Layer 5 of a small transformer language model trained on English Wikipedia (8 layers, counted from 0, width 128).
A neuron's activation on a vector x is GELU(weights . x + bias), where the dot is the dot product.

Input weights of the MLP neurons that the questions are about. A number n stands for (n - 128) times 0.0036.
n23 (bias -0.033): 134, 169, 107, 146, 198, 131, 100, 113, 115, 123, 99, 83, 137, 106, 172, 62, 197, 84, 137, 84, 119, 79, 112, 160, 166, 118, 147, 101, 161, 93, 95, 171, 124, 120, 130, 164, 123, 89, 132, 68, 117, 119, 36, 118, 189, 184, 105, 139, 63, 122, 188, 185, 167, 175, 121, 68, 144, 182, 118, 136, 169, 121, 112, 153, 119, 166, 118, 100, 147, 179, 117, 201, 121, 133, 164, 111, 91, 172, 78, 89, 123, 116, 168, 75, 132, 139, 178, 62, 88, 52, 157, 115, 127, 178, 88, 66, 177, 143, 136, 140, 83, 126, 101, 130, 177, 58, 104, 118, 104, 102, 153, 115, 174, 105, 182, 123, 109, 203, 118, 71, 148, 159, 206, 152, 98, 178, 146, 109
n34 (bias -0.064): 113, 102, 80, 170, 135, 46, 125, 58, 145, 147, 72, 164, 174, 101, 109, 151, 88, 135, 195, 125, 153, 137, 148, 119, 152, 137, 130, 198, 111, 150, 50, 128, 137, 103, 194, 91, 90, 147, 92, 156, 116, 185, 120, 82, 120, 187, 110, 105, 183, 164, 142, 103, 96, 137, 128, 183, 115, 133, 92, 160, 154, 147, 110, 144, 111, 87, 161, 103, 91, 58, 99, 62, 107, 147, 91, 101, 105, 175, 128, 113, 90, 108, 127, 110, 139, 112, 142, 131, 148, 144, 147, 75, 111, 130, 177, 93, 114, 133, 158, 148, 65, 108, 114, 98, 148, 112, 161, 137, 192, 83, 109, 111, 173, 127, 108, 118, 181, 144, 165, 157, 62, 162, 58, 110, 198, 240, 57, 76
n57 (bias -0.066): 91, 122, 82, 73, 123, 90, 159, 67, 116, 149, 49, 99, 115, 119, 58, 166, 135, 101, 142, 74, 171, 95, 168, 101, 137, 168, 132, 84, 144, 54, 43, 116, 186, 76, 129, 185, 62, 149, 67, 104, 222, 113, 65, 145, 85, 101, 78, 111, 118, 112, 148, 78, 117, 83, 155, 237, 164, 206, 128, 164, 105, 94, 100, 100, 124, 142, 115, 175, 118, 142, 87, 104, 128, 100, 182, 128, 153, 154, 47, 136, 87, 109, 151, 71, 107, 153, 163, 132, 59, 91, 199, 84, 190, 111, 145, 116, 31, 122, 194, 220, 49, 141, 114, 173, 72, 226, 121, 161, 97, 128, 123, 122, 172, 122, 170, 118, 105, 178, 92, 56, 147, 119, 119, 92, 192, 127, 102, 76
n107 (bias -0.011): 120, 117, 161, 199, 128, 162, 95, 136, 126, 105, 149, 166, 172, 94, 150, 73, 94, 106, 136, 108, 130, 122, 179, 112, 126, 94, 131, 39, 54, 117, 137, 102, 115, 172, 102, 115, 74, 112, 114, 148, 165, 97, 55, 115, 146, 140, 99, 225, 142, 127, 127, 140, 139, 109, 180, 156, 107, 130, 181, 134, 92, 148, 147, 155, 123, 122, 157, 82, 165, 106, 182, 137, 53, 151, 140, 116, 153, 130, 118, 104, 163, 122, 77, 151, 110, 147, 203, 148, 134, 103, 128, 137, 102, 125, 154, 167, 127, 169, 117, 156, 171, 132, 85, 130, 136, 120, 123, 86, 95, 149, 127, 111, 127, 117, 96, 128, 118, 122, 157, 133, 195, 91, 117, 157, 216, 139, 97, 93
n157 (bias -0.042): 147, 144, 101, 110, 140, 189, 125, 114, 86, 144, 119, 137, 156, 124, 118, 68, 113, 113, 107, 103, 101, 157, 98, 153, 141, 184, 223, 119, 147, 201, 152, 111, 111, 112, 196, 163, 151, 134, 156, 119, 196, 98, 90, 121, 180, 120, 97, 149, 50, 87, 133, 108, 160, 172, 145, 112, 130, 124, 98, 181, 168, 154, 113, 203, 159, 162, 110, 114, 93, 168, 161, 136, 74, 177, 72, 80, 145, 119, 90, 175, 129, 119, 44, 173, 128, 105, 152, 132, 209, 120, 96, 105, 79, 105, 63, 156, 92, 181, 135, 86, 145, 27, 155, 131, 155, 113, 148, 78, 135, 167, 127, 113, 87, 98, 165, 155, 196, 28, 117, 54, 127, 128, 128, 134, 168, 114, 148, 196
n178 (bias -0.046): 127, 148, 191, 132, 32, 125, 128, 136, 138, 66, 134, 95, 114, 102, 106, 61, 187, 96, 90, 226, 109, 135, 148, 100, 125, 141, 100, 110, 147, 106, 155, 118, 93, 125, 170, 115, 120, 52, 106, 77, 115, 130, 89, 166, 97, 102, 114, 192, 61, 144, 142, 141, 169, 156, 132, 92, 112, 133, 154, 98, 131, 167, 156, 150, 139, 119, 107, 250, 138, 108, 95, 118, 137, 87, 90, 172, 106, 102, 126, 110, 147, 116, 188, 117, 129, 91, 209, 94, 146, 164, 100, 85, 113, 167, 159, 78, 207, 151, 135, 47, 134, 180, 126, 146, 133, 126, 67, 114, 138, 164, 104, 136, 118, 141, 110, 189, 148, 168, 125, 161, 121, 133, 106, 95, 210, 181, 83, 175
n333 (bias 0.001): 161, 72, 109, 143, 135, 73, 91, 159, 60, 162, 134, 102, 72, 144, 198, 137, 101, 174, 120, 186, 124, 115, 103, 164, 185, 134, 122, 126, 131, 121, 158, 93, 94, 117, 175, 75, 194, 113, 142, 179, 183, 96, 49, 138, 110, 98, 111, 94, 141, 170, 117, 88, 107, 102, 149, 132, 152, 110, 191, 132, 138, 102, 194, 160, 139, 145, 153, 152, 194, 80, 190, 157, 170, 76, 112, 76, 151, 69, 122, 120, 107, 169, 202, 32, 117, 95, 119, 89, 96, 209, 119, 108, 161, 139, 122, 118, 95, 104, 155, 157, 141, 149, 164, 187, 124, 126, 134, 178, 82, 120, 163, 99, 154, 119, 143, 184, 163, 179, 163, 62, 76, 121, 118, 156, 173, 185, 94, 138
n344 (bias -0.057): 123, 96, 137, 100, 91, 204, 111, 123, 80, 197, 103, 35, 203, 146, 82, 170, 152, 155, 140, 91, 156, 83, 109, 186, 129, 230, 180, 89, 73, 128, 128, 150, 135, 32, 91, 90, 169, 152, 93, 114, 96, 171, 78, 149, 99, 112, 102, 103, 103, 171, 157, 127, 104, 156, 171, 168, 142, 183, 153, 164, 168, 139, 88, 163, 123, 70, 168, 175, 52, 140, 134, 68, 88, 64, 164, 118, 70, 78, 111, 188, 79, 145, 101, 128, 139, 200, 152, 86, 121, 136, 93, 138, 177, 96, 176, 96, 72, 116, 175, 133, 191, 172, 143, 112, 72, 99, 193, 98, 65, 122, 123, 127, 129, 156, 148, 129, 122, 128, 130, 149, 98, 79, 132, 153, 138, 73, 120, 127
n410 (bias -0.042): 142, 144, 122, 135, 68, 105, 68, 126, 114, 56, 95, 119, 183, 150, 123, 126, 133, 60, 64, 107, 122, 121, 107, 72, 162, 135, 139, 191, 63, 17, 154, 53, 141, 67, 172, 123, 148, 113, 128, 201, 159, 115, 124, 79, 169, 173, 164, 111, 123, 182, 143, 147, 161, 82, 114, 63, 163, 104, 143, 158, 167, 142, 114, 122, 53, 97, 126, 147, 140, 158, 143, 94, 83, 124, 150, 142, 147, 97, 131, 114, 184, 168, 125, 80, 86, 46, 100, 142, 73, 169, 117, 224, 122, 119, 141, 135, 76, 165, 138, 133, 130, 168, 100, 115, 188, 143, 173, 105, 145, 123, 72, 115, 136, 106, 126, 128, 81, 127, 89, 138, 132, 113, 142, 121, 198, 144, 190, 132
n421 (bias -0.014): 121, 88, 120, 135, 153, 181, 149, 170, 90, 188, 128, 145, 135, 170, 133, 57, 125, 131, 118, 166, 132, 110, 83, 198, 98, 171, 169, 118, 61, 136, 211, 92, 73, 108, 171, 174, 117, 101, 182, 97, 166, 95, 66, 102, 140, 165, 171, 115, 131, 168, 113, 138, 178, 134, 123, 116, 121, 161, 92, 156, 147, 83, 132, 97, 48, 87, 134, 199, 139, 164, 106, 134, 67, 92, 88, 115, 121, 138, 99, 109, 162, 143, 164, 141, 99, 117, 112, 143, 229, 118, 115, 155, 152, 103, 163, 139, 86, 107, 155, 110, 138, 123, 85, 116, 107, 166, 85, 91, 113, 45, 84, 199, 108, 159, 114, 122, 104, 140, 119, 178, 74, 141, 86, 60, 159, 120, 133, 166
n438 (bias -0.022): 103, 74, 130, 163, 96, 112, 82, 120, 71, 167, 110, 114, 165, 123, 184, 93, 144, 130, 167, 174, 109, 94, 114, 104, 103, 158, 94, 118, 83, 66, 155, 98, 120, 146, 180, 180, 98, 160, 136, 153, 106, 111, 159, 86, 96, 156, 133, 145, 105, 154, 205, 123, 167, 82, 137, 118, 125, 141, 103, 75, 124, 117, 86, 147, 163, 131, 153, 129, 50, 123, 131, 170, 84, 112, 124, 68, 148, 116, 86, 154, 168, 118, 189, 129, 127, 143, 135, 166, 122, 138, 206, 110, 141, 71, 193, 103, 103, 46, 166, 159, 138, 117, 115, 118, 156, 100, 78, 125, 101, 152, 96, 105, 144, 145, 119, 177, 85, 139, 130, 144, 63, 158, 118, 169, 142, 149, 88, 167

Each question shows a token from some text and the vector x that enters the MLP there. A number n stands for (n - 128) times 0.049.

" history": 149, 151, 124, 119, 129, 172, 158, 155, 73, 137, 117, 148, 127, 111, 148, 161, 160, 112, 142, 169, 124, 110, 155, 84, 151, 123, 100, 47, 100, 100, 113, 137, 127, 124, 151, 122, 117, 113, 138, 137, 127, 149, 166, 122, 140, 134, 118, 118, 167, 139, 107, 151, 121, 120, 89, 131, 120, 153, 108, 93, 127, 157, 167, 110, 125, 146, 128, 134, 126, 109, 144, 136, 94, 102, 104, 129, 109, 129, 124, 119, 115, 96, 155, 171, 126, 143, 118, 161, 140, 121, 112, 158, 123, 132, 134, 134, 165, 135, 113, 88, 145, 110, 141, 148, 124, 153, 125, 124, 131, 113, 120, 94, 114, 197, 146, 105, 124, 117, 134, 120, 119, 136, 121, 129, 137, 114, 97, 125
The neuron with the highest activation: n178

"===": 135, 159, 138, 143, 147, 159, 134, 144, 116, 137, 117, 89, 137, 123, 139, 120, 108, 73, 113, 119, 101, 97, 155, 103, 106, 126, 105, 87, 80, 131, 140, 158, 138, 139, 164, 159, 116, 145, 142, 163, 104, 154, 161, 158, 112, 131, 108, 103, 146, 124, 117, 126, 78, 129, 130, 120, 126, 159, 103, 118, 137, 100, 130, 132, 131, 144, 130, 121, 132, 162, 129, 129, 96, 123, 114, 116, 151, 111, 147, 146, 86, 65, 135, 149, 184, 114, 82, 142, 119, 137, 120, 139, 109, 121, 120, 138, 145, 141, 138, 148, 161, 128, 137, 130, 125, 157, 113, 155, 135, 101, 121, 113, 136, 136, 127, 107, 138, 138, 117, 130, 154, 141, 177, 140, 136, 120, 85, 120
Which neuron fires most, and how strongly? n438, at about 0.93

"ated": 102, 143, 122, 135, 109, 156, 120, 142, 132, 126, 117, 133, 116, 134, 121, 157, 125, 103, 147, 161, 101, 103, 140, 110, 86, 134, 94, 56, 127, 113, 125, 117, 92, 130, 122, 111, 163, 127, 140, 123, 118, 141, 135, 165, 117, 165, 115, 121, 187, 136, 119, 134, 94, 118, 120, 149, 146, 166, 110, 107, 168, 144, 129, 127, 124, 124, 143, 99, 166, 136, 124, 132, 103, 123, 128, 102, 108, 144, 142, 139, 127, 108, 156, 156, 145, 120, 140, 149, 130, 68, 114, 144, 165, 150, 137, 142, 152, 129, 105, 110, 112, 131, 129, 132, 129, 171, 157, 130, 113, 133, 126, 78, 102, 150, 142, 107, 117, 104, 159, 109, 138, 91, 176, 122, 125, 141, 122, 143
The neuron with the highest activation: n107

" the": 143, 149, 116, 156, 150, 142, 135, 137, 139, 96, 94, 96, 103, 115, 165, 118, 123, 87, 125, 134, 111, 124, 133, 99, 140, 96, 89, 47, 118, 101, 132, 139, 104, 150, 149, 126, 123, 134, 124, 149, 107, 174, 157, 152, 131, 117, 124, 134, 180, 144, 105, 122, 103, 119, 126, 120, 138, 151, 97, 127, 173, 102, 139, 139, 108, 125, 145, 111, 122, 107, 154, 135, 127, 125, 116, 141, 134, 131, 131, 111, 100, 105, 138, 152, 148, 48, 104, 148, 119, 128, 137, 146, 148, 154, 138, 95, 147, 134, 135, 140, 149, 139, 153, 135, 120, 149, 135, 132, 122, 132, 127, 103, 124, 145, 151, 113, 164, 116, 125, 114, 123, 139, 148, 122, 171, 117, 139, 124
The three highest activations, in order: n333, n410, n107

" worked": 132, 138, 127, 142, 95, 184, 146, 135, 101, 152, 109, 110, 124, 67, 146, 121, 108, 121, 126, 144, 66, 123, 175, 94, 125, 133, 109, 91, 120, 133, 121, 92, 101, 123, 143, 129, 128, 131, 173, 153, 136, 149, 184, 132, 133, 149, 138, 120, 172, 145, 131, 164, 104, 96, 91, 143, 117, 158, 125, 103, 119, 131, 166, 119, 139, 166, 123, 137, 116, 106, 143, 126, 78, 125, 126, 99, 110, 121, 149, 133, 128, 91, 150, 157, 148, 121, 146, 126, 127, 122, 116, 156, 154, 146, 141, 147, 170, 121, 127, 106, 120, 114, 158, 114, 120, 141, 132, 121, 105, 110, 142, 95, 141, 155, 132, 91, 126, 96, 130, 112, 118, 121, 129, 150, 141, 127, 128, 126
Which neuron fires most, and how strongly? n438, at about 2.2

"omet": 128, 106, 119, 121, 110, 137, 175, 110, 113, 138, 125, 107, 69, 91, 141, 133, 92, 135, 160, 138, 117, 118, 150, 106, 84, 94, 152, 115, 134, 130, 126, 148, 168, 161, 132, 85, 139, 114, 152, 126, 120, 147, 149, 117, 172, 156, 125, 146, 122, 129, 101, 147, 112, 100, 118, 138, 155, 152, 91, 151, 158, 123, 146, 135, 92, 148, 163, 84, 119, 132, 157, 132, 130, 143, 99, 170, 142, 107, 148, 140, 129, 115, 117, 149, 143, 127, 144, 145, 153, 118, 136, 134, 106, 128, 102, 149, 146, 121, 137, 103, 111, 115, 152, 114, 123, 145, 131, 88, 133, 147, 143, 105, 106, 145, 141, 121, 143, 114, 108, 129, 135, 169, 134, 104, 125, 68, 155, 96
The neuron with the highest activation: n157

" of": 118, 167, 114, 138, 122, 155, 131, 130, 116, 124, 121, 101, 143, 118, 132, 138, 173, 120, 144, 137, 102, 118, 139, 112, 112, 123, 108, 21, 113, 112, 105, 132, 108, 137, 133, 105, 133, 127, 135, 152, 105, 169, 152, 143, 130, 168, 115, 140, 160, 124, 129, 122, 123, 117, 95, 107, 122, 137, 127, 116, 129, 123, 134, 166, 134, 140, 128, 119, 133, 112, 129, 128, 92, 152, 122, 115, 146, 110, 135, 127, 138, 98, 136, 157, 158, 46, 107, 151, 171, 101, 127, 150, 155, 148, 125, 128, 150, 129, 120, 114, 110, 148, 130, 143, 125, 143, 147, 130, 124, 125, 118, 90, 119, 166, 148, 104, 147, 123, 127, 124, 131, 108, 162, 120, 131, 146, 144, 143
The neuron with the highest activation: n107

" with": 121, 171, 116, 104, 134, 138, 134, 165, 126, 125, 133, 118, 131, 114, 114, 129, 154, 92, 144, 119, 116, 113, 139, 113, 131, 108, 114, 51, 107, 108, 132, 124, 138, 146, 132, 128, 127, 141, 158, 146, 121, 165, 162, 168, 115, 144, 129, 148, 135, 133, 103, 122, 146, 104, 76, 134, 122, 158, 115, 121, 133, 132, 150, 180, 131, 125, 127, 115, 116, 121, 109, 143, 135, 146, 110, 121, 135, 118, 111, 124, 129, 110, 141, 138, 135, 33, 106, 156, 130, 129, 128, 168, 155, 156, 149, 113, 133, 138, 145, 108, 122, 143, 140, 138, 130, 137, 128, 99, 126, 113, 133, 89, 103, 186, 111, 107, 157, 115, 104, 123, 109, 109, 139, 134, 145, 133, 157, 132
The neuron with the highest activation: n410

"2": 114, 138, 128, 138, 121, 144, 168, 130, 141, 108, 141, 146, 99, 116, 164, 132, 166, 118, 149, 136, 140, 116, 139, 119, 112, 103, 129, 73, 149, 116, 101, 169, 140, 174, 162, 121, 111, 131, 92, 145, 115, 155, 129, 147, 122, 136, 141, 132, 130, 91, 89, 140, 143, 109, 117, 152, 157, 182, 101, 123, 125, 128, 117, 139, 121, 141, 112, 115, 119, 152, 140, 128, 125, 128, 131, 131, 84, 155, 150, 111, 109, 85, 113, 176, 152, 132, 116, 118, 152, 98, 148, 154, 125, 126, 140, 155, 113, 139, 85, 130, 128, 115, 156, 149, 109, 136, 119, 138, 125, 110, 117, 83, 124, 176, 104, 106, 157, 128, 116, 102, 130, 97, 175, 110, 133, 76, 108, 120
The three highest activations, in order: n57, n107, n23

" she": 139, 137, 127, 141, 124, 135, 167, 147, 102, 171, 133, 134, 120, 96, 132, 106, 128, 134, 130, 118, 73, 130, 150, 110, 128, 94, 67, 89, 125, 155, 107, 135, 105, 159, 132, 135, 158, 130, 170, 133, 135, 160, 111, 156, 89, 99, 142, 106, 123, 121, 102, 127, 90, 90, 104, 129, 143, 168, 123, 125, 143, 132, 170, 111, 124, 152, 112, 117, 113, 81, 136, 143, 116, 137, 107, 137, 120, 115, 173, 124, 141, 68, 151, 116, 149, 121, 123, 135, 164, 121, 138, 154, 129, 156, 148, 167, 131, 112, 129, 98, 97, 147, 115, 138, 116, 132, 123, 138, 120, 143, 172, 113, 139, 151, 115, 94, 166, 130, 123, 116, 92, 145, 132, 137, 148, 117, 143, 146
The two highest activations, in order: n333, n178

")": 113, 146, 108, 150, 113, 173, 129, 171, 90, 120, 137, 121, 122, 134, 179, 114, 120, 93, 147, 155, 116, 109, 148, 92, 101, 113, 109, 80, 139, 137, 148, 151, 118, 113, 131, 152, 136, 100, 134, 122, 112, 133, 166, 158, 111, 141, 146, 100, 138, 142, 128, 135, 126, 90, 124, 126, 148, 147, 104, 131, 144, 106, 153, 138, 96, 146, 123, 100, 134, 132, 116, 127, 131, 117, 111, 148, 132, 97, 152, 120, 99, 109, 128, 162, 138, 97, 108, 157, 133, 147, 118, 162, 130, 161, 157, 158, 122, 118, 85, 71, 116, 132, 117, 104, 129, 164, 105, 155, 131, 115, 127, 109, 138, 179, 102, 123, 143, 142, 126, 145, 136, 136, 172, 81, 149, 143, 116, 116
The three highest activations, in order: n421, n178, n410

" over": 114, 150, 112, 140, 116, 149, 145, 135, 111, 115, 141, 134, 140, 111, 116, 138, 147, 121, 134, 113, 133, 133, 129, 122, 103, 100, 169, 75, 106, 116, 91, 133, 131, 138, 134, 113, 134, 130, 162, 126, 128, 136, 124, 122, 139, 149, 148, 114, 122, 130, 135, 139, 146, 147, 84, 134, 148, 166, 107, 130, 120, 89, 177, 150, 124, 175, 121, 97, 113, 174, 138, 136, 128, 139, 100, 131, 103, 99, 140, 131, 143, 89, 157, 147, 157, 76, 141, 159, 163, 128, 117, 135, 116, 164, 113, 138, 137, 131, 122, 134, 133, 156, 183, 153, 114, 164, 89, 111, 119, 140, 148, 108, 88, 142, 91, 88, 143, 103, 122, 91, 134, 99, 134, 116, 132, 130, 117, 124
The neuron with the highest activation: n157

" he": 113, 125, 134, 146, 126, 135, 154, 144, 109, 153, 122, 147, 120, 95, 144, 121, 138, 162, 143, 123, 96, 128, 142, 131, 139, 112, 80, 80, 112, 164, 110, 146, 112, 153, 143, 117, 153, 114, 171, 174, 127, 166, 111, 117, 84, 100, 139, 123, 127, 119, 90, 122, 117, 85, 113, 120, 140, 156, 111, 122, 158, 140, 162, 101, 131, 137, 119, 93, 102, 86, 141, 122, 101, 156, 116, 142, 120, 138, 182, 142, 132, 79, 162, 115, 126, 133, 113, 140, 163, 143, 129, 161, 150, 144, 145, 140, 142, 111, 127, 98, 116, 134, 110, 115, 143, 132, 115, 130, 107, 138, 170, 100, 147, 153, 99, 99, 154, 117, 116, 110, 85, 148, 153, 140, 141, 113, 126, 149
The three highest activations, in order: n333, n438, n34

"alk": 112, 140, 119, 122, 103, 161, 137, 147, 105, 124, 122, 158, 170, 118, 155, 165, 121, 158, 147, 126, 128, 129, 154, 90, 112, 133, 103, 90, 120, 153, 173, 132, 101, 119, 114, 147, 125, 110, 150, 110, 115, 161, 166, 134, 113, 102, 151, 123, 160, 140, 116, 129, 110, 105, 93, 127, 177, 153, 102, 79, 132, 116, 134, 107, 93, 145, 124, 131, 107, 117, 148, 126, 130, 124, 103, 126, 162, 113, 108, 142, 109, 63, 137, 157, 155, 144, 166, 163, 167, 108, 124, 130, 153, 107, 130, 143, 147, 131, 113, 119, 104, 130, 131, 138, 101, 131, 140, 117, 106, 125, 115, 83, 173, 140, 147, 111, 112, 141, 128, 129, 124, 171, 138, 105, 138, 90, 122, 115
Which neuron fires most, and how strongly? n438, at about 1.8

"es": 144, 167, 135, 128, 124, 150, 145, 154, 108, 141, 106, 125, 97, 138, 130, 150, 134, 114, 130, 132, 122, 80, 114, 109, 95, 78, 113, 74, 108, 133, 113, 128, 140, 134, 129, 155, 117, 105, 155, 138, 132, 139, 129, 104, 117, 119, 118, 131, 131, 138, 126, 150, 108, 114, 117, 134, 178, 129, 129, 98, 124, 161, 174, 130, 149, 159, 147, 124, 126, 144, 128, 163, 167, 143, 128, 114, 178, 117, 90, 105, 147, 116, 122, 154, 108, 124, 133, 158, 131, 103, 163, 156, 137, 131, 147, 152, 130, 123, 106, 102, 102, 114, 130, 171, 132, 143, 128, 152, 133, 118, 97, 89, 110, 149, 116, 119, 146, 113, 127, 114, 84, 95, 178, 95, 105, 118, 116, 176
Which neuron fires most, and how strongly? n438, at about 1.4

" Bill": 117, 115, 74, 101, 127, 142, 134, 169, 112, 104, 173, 154, 137, 102, 137, 93, 158, 124, 103, 107, 96, 87, 159, 121, 136, 120, 167, 87, 122, 127, 113, 128, 119, 156, 127, 162, 113, 130, 183, 143, 118, 156, 130, 123, 81, 113, 146, 134, 143, 179, 150, 142, 135, 104, 81, 127, 131, 145, 115, 126, 118, 124, 107, 99, 110, 95, 90, 151, 118, 86, 140, 152, 118, 147, 117, 134, 146, 118, 146, 154, 111, 121, 158, 147, 122, 102, 87, 131, 159, 133, 122, 109, 143, 130, 110, 156, 160, 116, 128, 146, 151, 113, 143, 128, 114, 147, 128, 154, 153, 121, 110, 117, 124, 154, 152, 116, 131, 122, 133, 142, 128, 173, 112, 110, 133, 151, 133, 127
The two highest activations, in order: n421, n438

" became": 132, 155, 118, 146, 129, 152, 144, 152, 119, 135, 92, 95, 110, 80, 147, 121, 131, 100, 123, 138, 94, 117, 177, 113, 138, 110, 83, 72, 106, 137, 108, 132, 107, 107, 150, 122, 140, 123, 159, 171, 114, 161, 157, 133, 131, 145, 119, 134, 166, 126, 135, 175, 122, 97, 80, 127, 109, 142, 120, 96, 141, 142, 138, 143, 129, 164, 119, 128, 114, 115, 133, 140, 122, 134, 125, 109, 106, 138, 124, 159, 141, 120, 160, 134, 148, 79, 109, 119, 139, 103, 141, 148, 171, 154, 115, 143, 157, 125, 125, 109, 106, 111, 140, 99, 139, 127, 139, 137, 96, 125, 137, 101, 146, 174, 136, 90, 124, 121, 128, 99, 138, 139, 163, 144, 143, 137, 96, 137
The neuron with the highest activation: n23

" ": 135, 135, 112, 125, 122, 166, 133, 128, 125, 116, 151, 124, 138, 120, 160, 143, 136, 95, 158, 132, 125, 77, 148, 116, 129, 90, 94, 125, 78, 119, 67, 160, 116, 165, 125, 131, 118, 134, 145, 151, 119, 201, 150, 120, 139, 123, 144, 133, 144, 118, 126, 139, 114, 141, 129, 93, 130, 157, 116, 97, 130, 95, 149, 96, 127, 162, 109, 79, 140, 142, 139, 129, 107, 137, 149, 121, 126, 127, 131, 120, 97, 81, 159, 191, 106, 116, 124, 125, 109, 116, 162, 140, 126, 139, 114, 135, 146, 155, 109, 94, 110, 142, 156, 163, 103, 144, 110, 134, 138, 130, 135, 121, 133, 156, 119, 116, 145, 127, 118, 132, 104, 141, 177, 116, 145, 95, 139, 104
The neuron with the highest activation: n23

" ne": 150, 124, 123, 98, 175, 163, 150, 109, 126, 124, 171, 136, 155, 115, 133, 153, 135, 108, 119, 130, 114, 123, 173, 118, 101, 79, 127, 113, 92, 143, 107, 107, 125, 121, 140, 126, 143, 118, 176, 114, 108, 187, 155, 107, 154, 117, 142, 134, 157, 116, 113, 107, 112, 115, 127, 99, 155, 151, 111, 122, 116, 128, 170, 112, 116, 134, 142, 98, 146, 92, 126, 138, 141, 116, 131, 112, 141, 124, 141, 84, 93, 80, 132, 175, 129, 96, 152, 150, 148, 109, 146, 137, 112, 139, 125, 149, 164, 127, 141, 90, 136, 113, 147, 137, 116, 118, 117, 127, 153, 126, 114, 77, 101, 146, 150, 104, 164, 122, 110, 113, 116, 106, 166, 143, 135, 142, 120, 161
The neuron with the highest activation: n157

"ation": 124, 129, 136, 130, 129, 200, 115, 129, 104, 157, 147, 133, 124, 144, 160, 165, 131, 89, 134, 140, 125, 124, 166, 99, 114, 177, 89, 46, 123, 150, 131, 106, 124, 151, 120, 121, 116, 112, 138, 121, 91, 117, 122, 154, 110, 143, 126, 137, 146, 93, 112, 150, 119, 136, 101, 129, 127, 142, 118, 93, 130, 122, 148, 124, 144, 169, 130, 103, 112, 125, 117, 121, 124, 143, 118, 127, 122, 135, 145, 155, 116, 93, 171, 148, 128, 115, 127, 156, 108, 125, 111, 144, 147, 138, 130, 147, 164, 103, 118, 76, 144, 130, 147, 149, 101, 134, 177, 116, 109, 125, 113, 87, 117, 164, 144, 109, 152, 149, 138, 109, 140, 114, 134, 112, 131, 119, 146, 91
Which neuron fires most, and how strongly? n107, at about 1.3

" known": 122, 142, 131, 139, 139, 190, 97, 118, 111, 143, 103, 142, 113, 99, 126, 148, 124, 99, 131, 133, 72, 132, 155, 89, 103, 98, 128, 90, 121, 119, 127, 127, 102, 128, 146, 115, 133, 146, 151, 130, 111, 159, 169, 167, 143, 145, 149, 124, 185, 127, 143, 132, 113, 118, 109, 162, 138, 133, 87, 113, 135, 91, 135, 148, 125, 92, 138, 112, 118, 108, 148, 120, 126, 129, 127, 113, 133, 140, 130, 112, 157, 98, 156, 151, 129, 93, 140, 110, 110, 114, 92, 203, 147, 162, 106, 146, 158, 101, 123, 106, 130, 118, 142, 138, 125, 119, 136, 132, 157, 141, 122, 89, 98, 156, 129, 113, 128, 102, 149, 145, 109, 133, 146, 112, 151, 135, 160, 128
The neuron with the highest activation: n410

" North": 139, 154, 117, 133, 138, 158, 130, 144, 132, 107, 148, 140, 111, 116, 145, 101, 148, 86, 133, 112, 151, 121, 138, 92, 133, 95, 131, 96, 80, 144, 73, 131, 135, 106, 149, 118, 143, 121, 149, 83, 109, 149, 138, 104, 158, 139, 135, 119, 131, 167, 121, 154, 135, 119, 108, 134, 156, 163, 77, 104, 132, 101, 136, 110, 118, 142, 124, 121, 135, 121, 146, 112, 135, 124, 113, 159, 172, 134, 134, 122, 135, 85, 128, 157, 122, 91, 115, 155, 117, 93, 121, 130, 127, 157, 104, 160, 151, 173, 118, 119, 115, 103, 161, 130, 118, 135, 136, 150, 146, 97, 99, 114, 142, 158, 133, 97, 152, 121, 157, 112, 159, 123, 156, 116, 165, 91, 133, 145
Which neuron fires most, and how strongly? n23, at about 1.6

" ex": 157, 140, 110, 135, 131, 140, 152, 150, 104, 117, 150, 93, 135, 83, 114, 143, 142, 104, 152, 142, 99, 134, 146, 109, 65, 88, 135, 101, 107, 148, 117, 148, 126, 120, 154, 149, 124, 126, 166, 148, 111, 157, 128, 133, 148, 149, 137, 131, 106, 126, 120, 156, 131, 94, 109, 128, 145, 150, 101, 85, 139, 125, 151, 153, 158, 141, 137, 99, 141, 132, 184, 95, 129, 89, 114, 108, 127, 152, 144, 129, 108, 77, 158, 145, 142, 111, 136, 157, 152, 106, 120, 132, 127, 125, 109, 116, 145, 133, 129, 89, 109, 114, 149, 181, 149, 166, 117, 132, 124, 156, 145, 103, 134, 149, 130, 105, 130, 121, 137, 94, 105, 108, 130, 119, 131, 110, 159, 102
The two highest activations, in order: n157, n23

" in": 147, 146, 108, 148, 124, 173, 132, 146, 115, 127, 123, 112, 147, 88, 146, 138, 184, 123, 137, 143, 101, 139, 158, 103, 103, 137, 135, 86, 121, 86, 101, 130, 143, 143, 125, 117, 115, 114, 146, 161, 118, 179, 146, 134, 169, 139, 153, 130, 153, 149, 137, 131, 134, 95, 97, 103, 130, 155, 149, 111, 128, 140, 178, 130, 149, 149, 131, 123, 117, 128, 134, 142, 106, 102, 95, 116, 137, 108, 138, 121, 156, 95, 123, 159, 148, 62, 91, 119, 151, 99, 102, 134, 144, 156, 93, 112, 138, 122, 94, 99, 131, 128, 126, 115, 117, 139, 115, 134, 118, 121, 132, 152, 144, 145, 98, 101, 117, 139, 145, 99, 131, 123, 158, 133, 161, 124, 109, 128
Which neuron fires most, and how strongly? n178, at about 1.7

"188": 124, 143, 113, 133, 129, 181, 154, 105, 132, 143, 146, 169, 96, 116, 158, 168, 132, 116, 136, 127, 133, 89, 145, 126, 125, 101, 105, 82, 103, 136, 124, 153, 147, 142, 145, 97, 125, 145, 129, 154, 155, 177, 124, 145, 110, 120, 131, 129, 144, 133, 95, 121, 124, 100, 124, 133, 158, 166, 138, 112, 116, 110, 172, 135, 109, 151, 100, 111, 152, 142, 124, 108, 113, 128, 124, 149, 116, 154, 131, 98, 110, 84, 132, 140, 117, 138, 91, 112, 121, 120, 145, 164, 148, 126, 89, 126, 156, 150, 102, 105, 90, 123, 149, 143, 108, 153, 120, 178, 142, 99, 143, 117, 151, 151, 104, 94, 142, 153, 119, 108, 130, 123, 137, 115, 153, 80, 111, 94
Which neuron fires most, and how strongly? n57, at about 2.9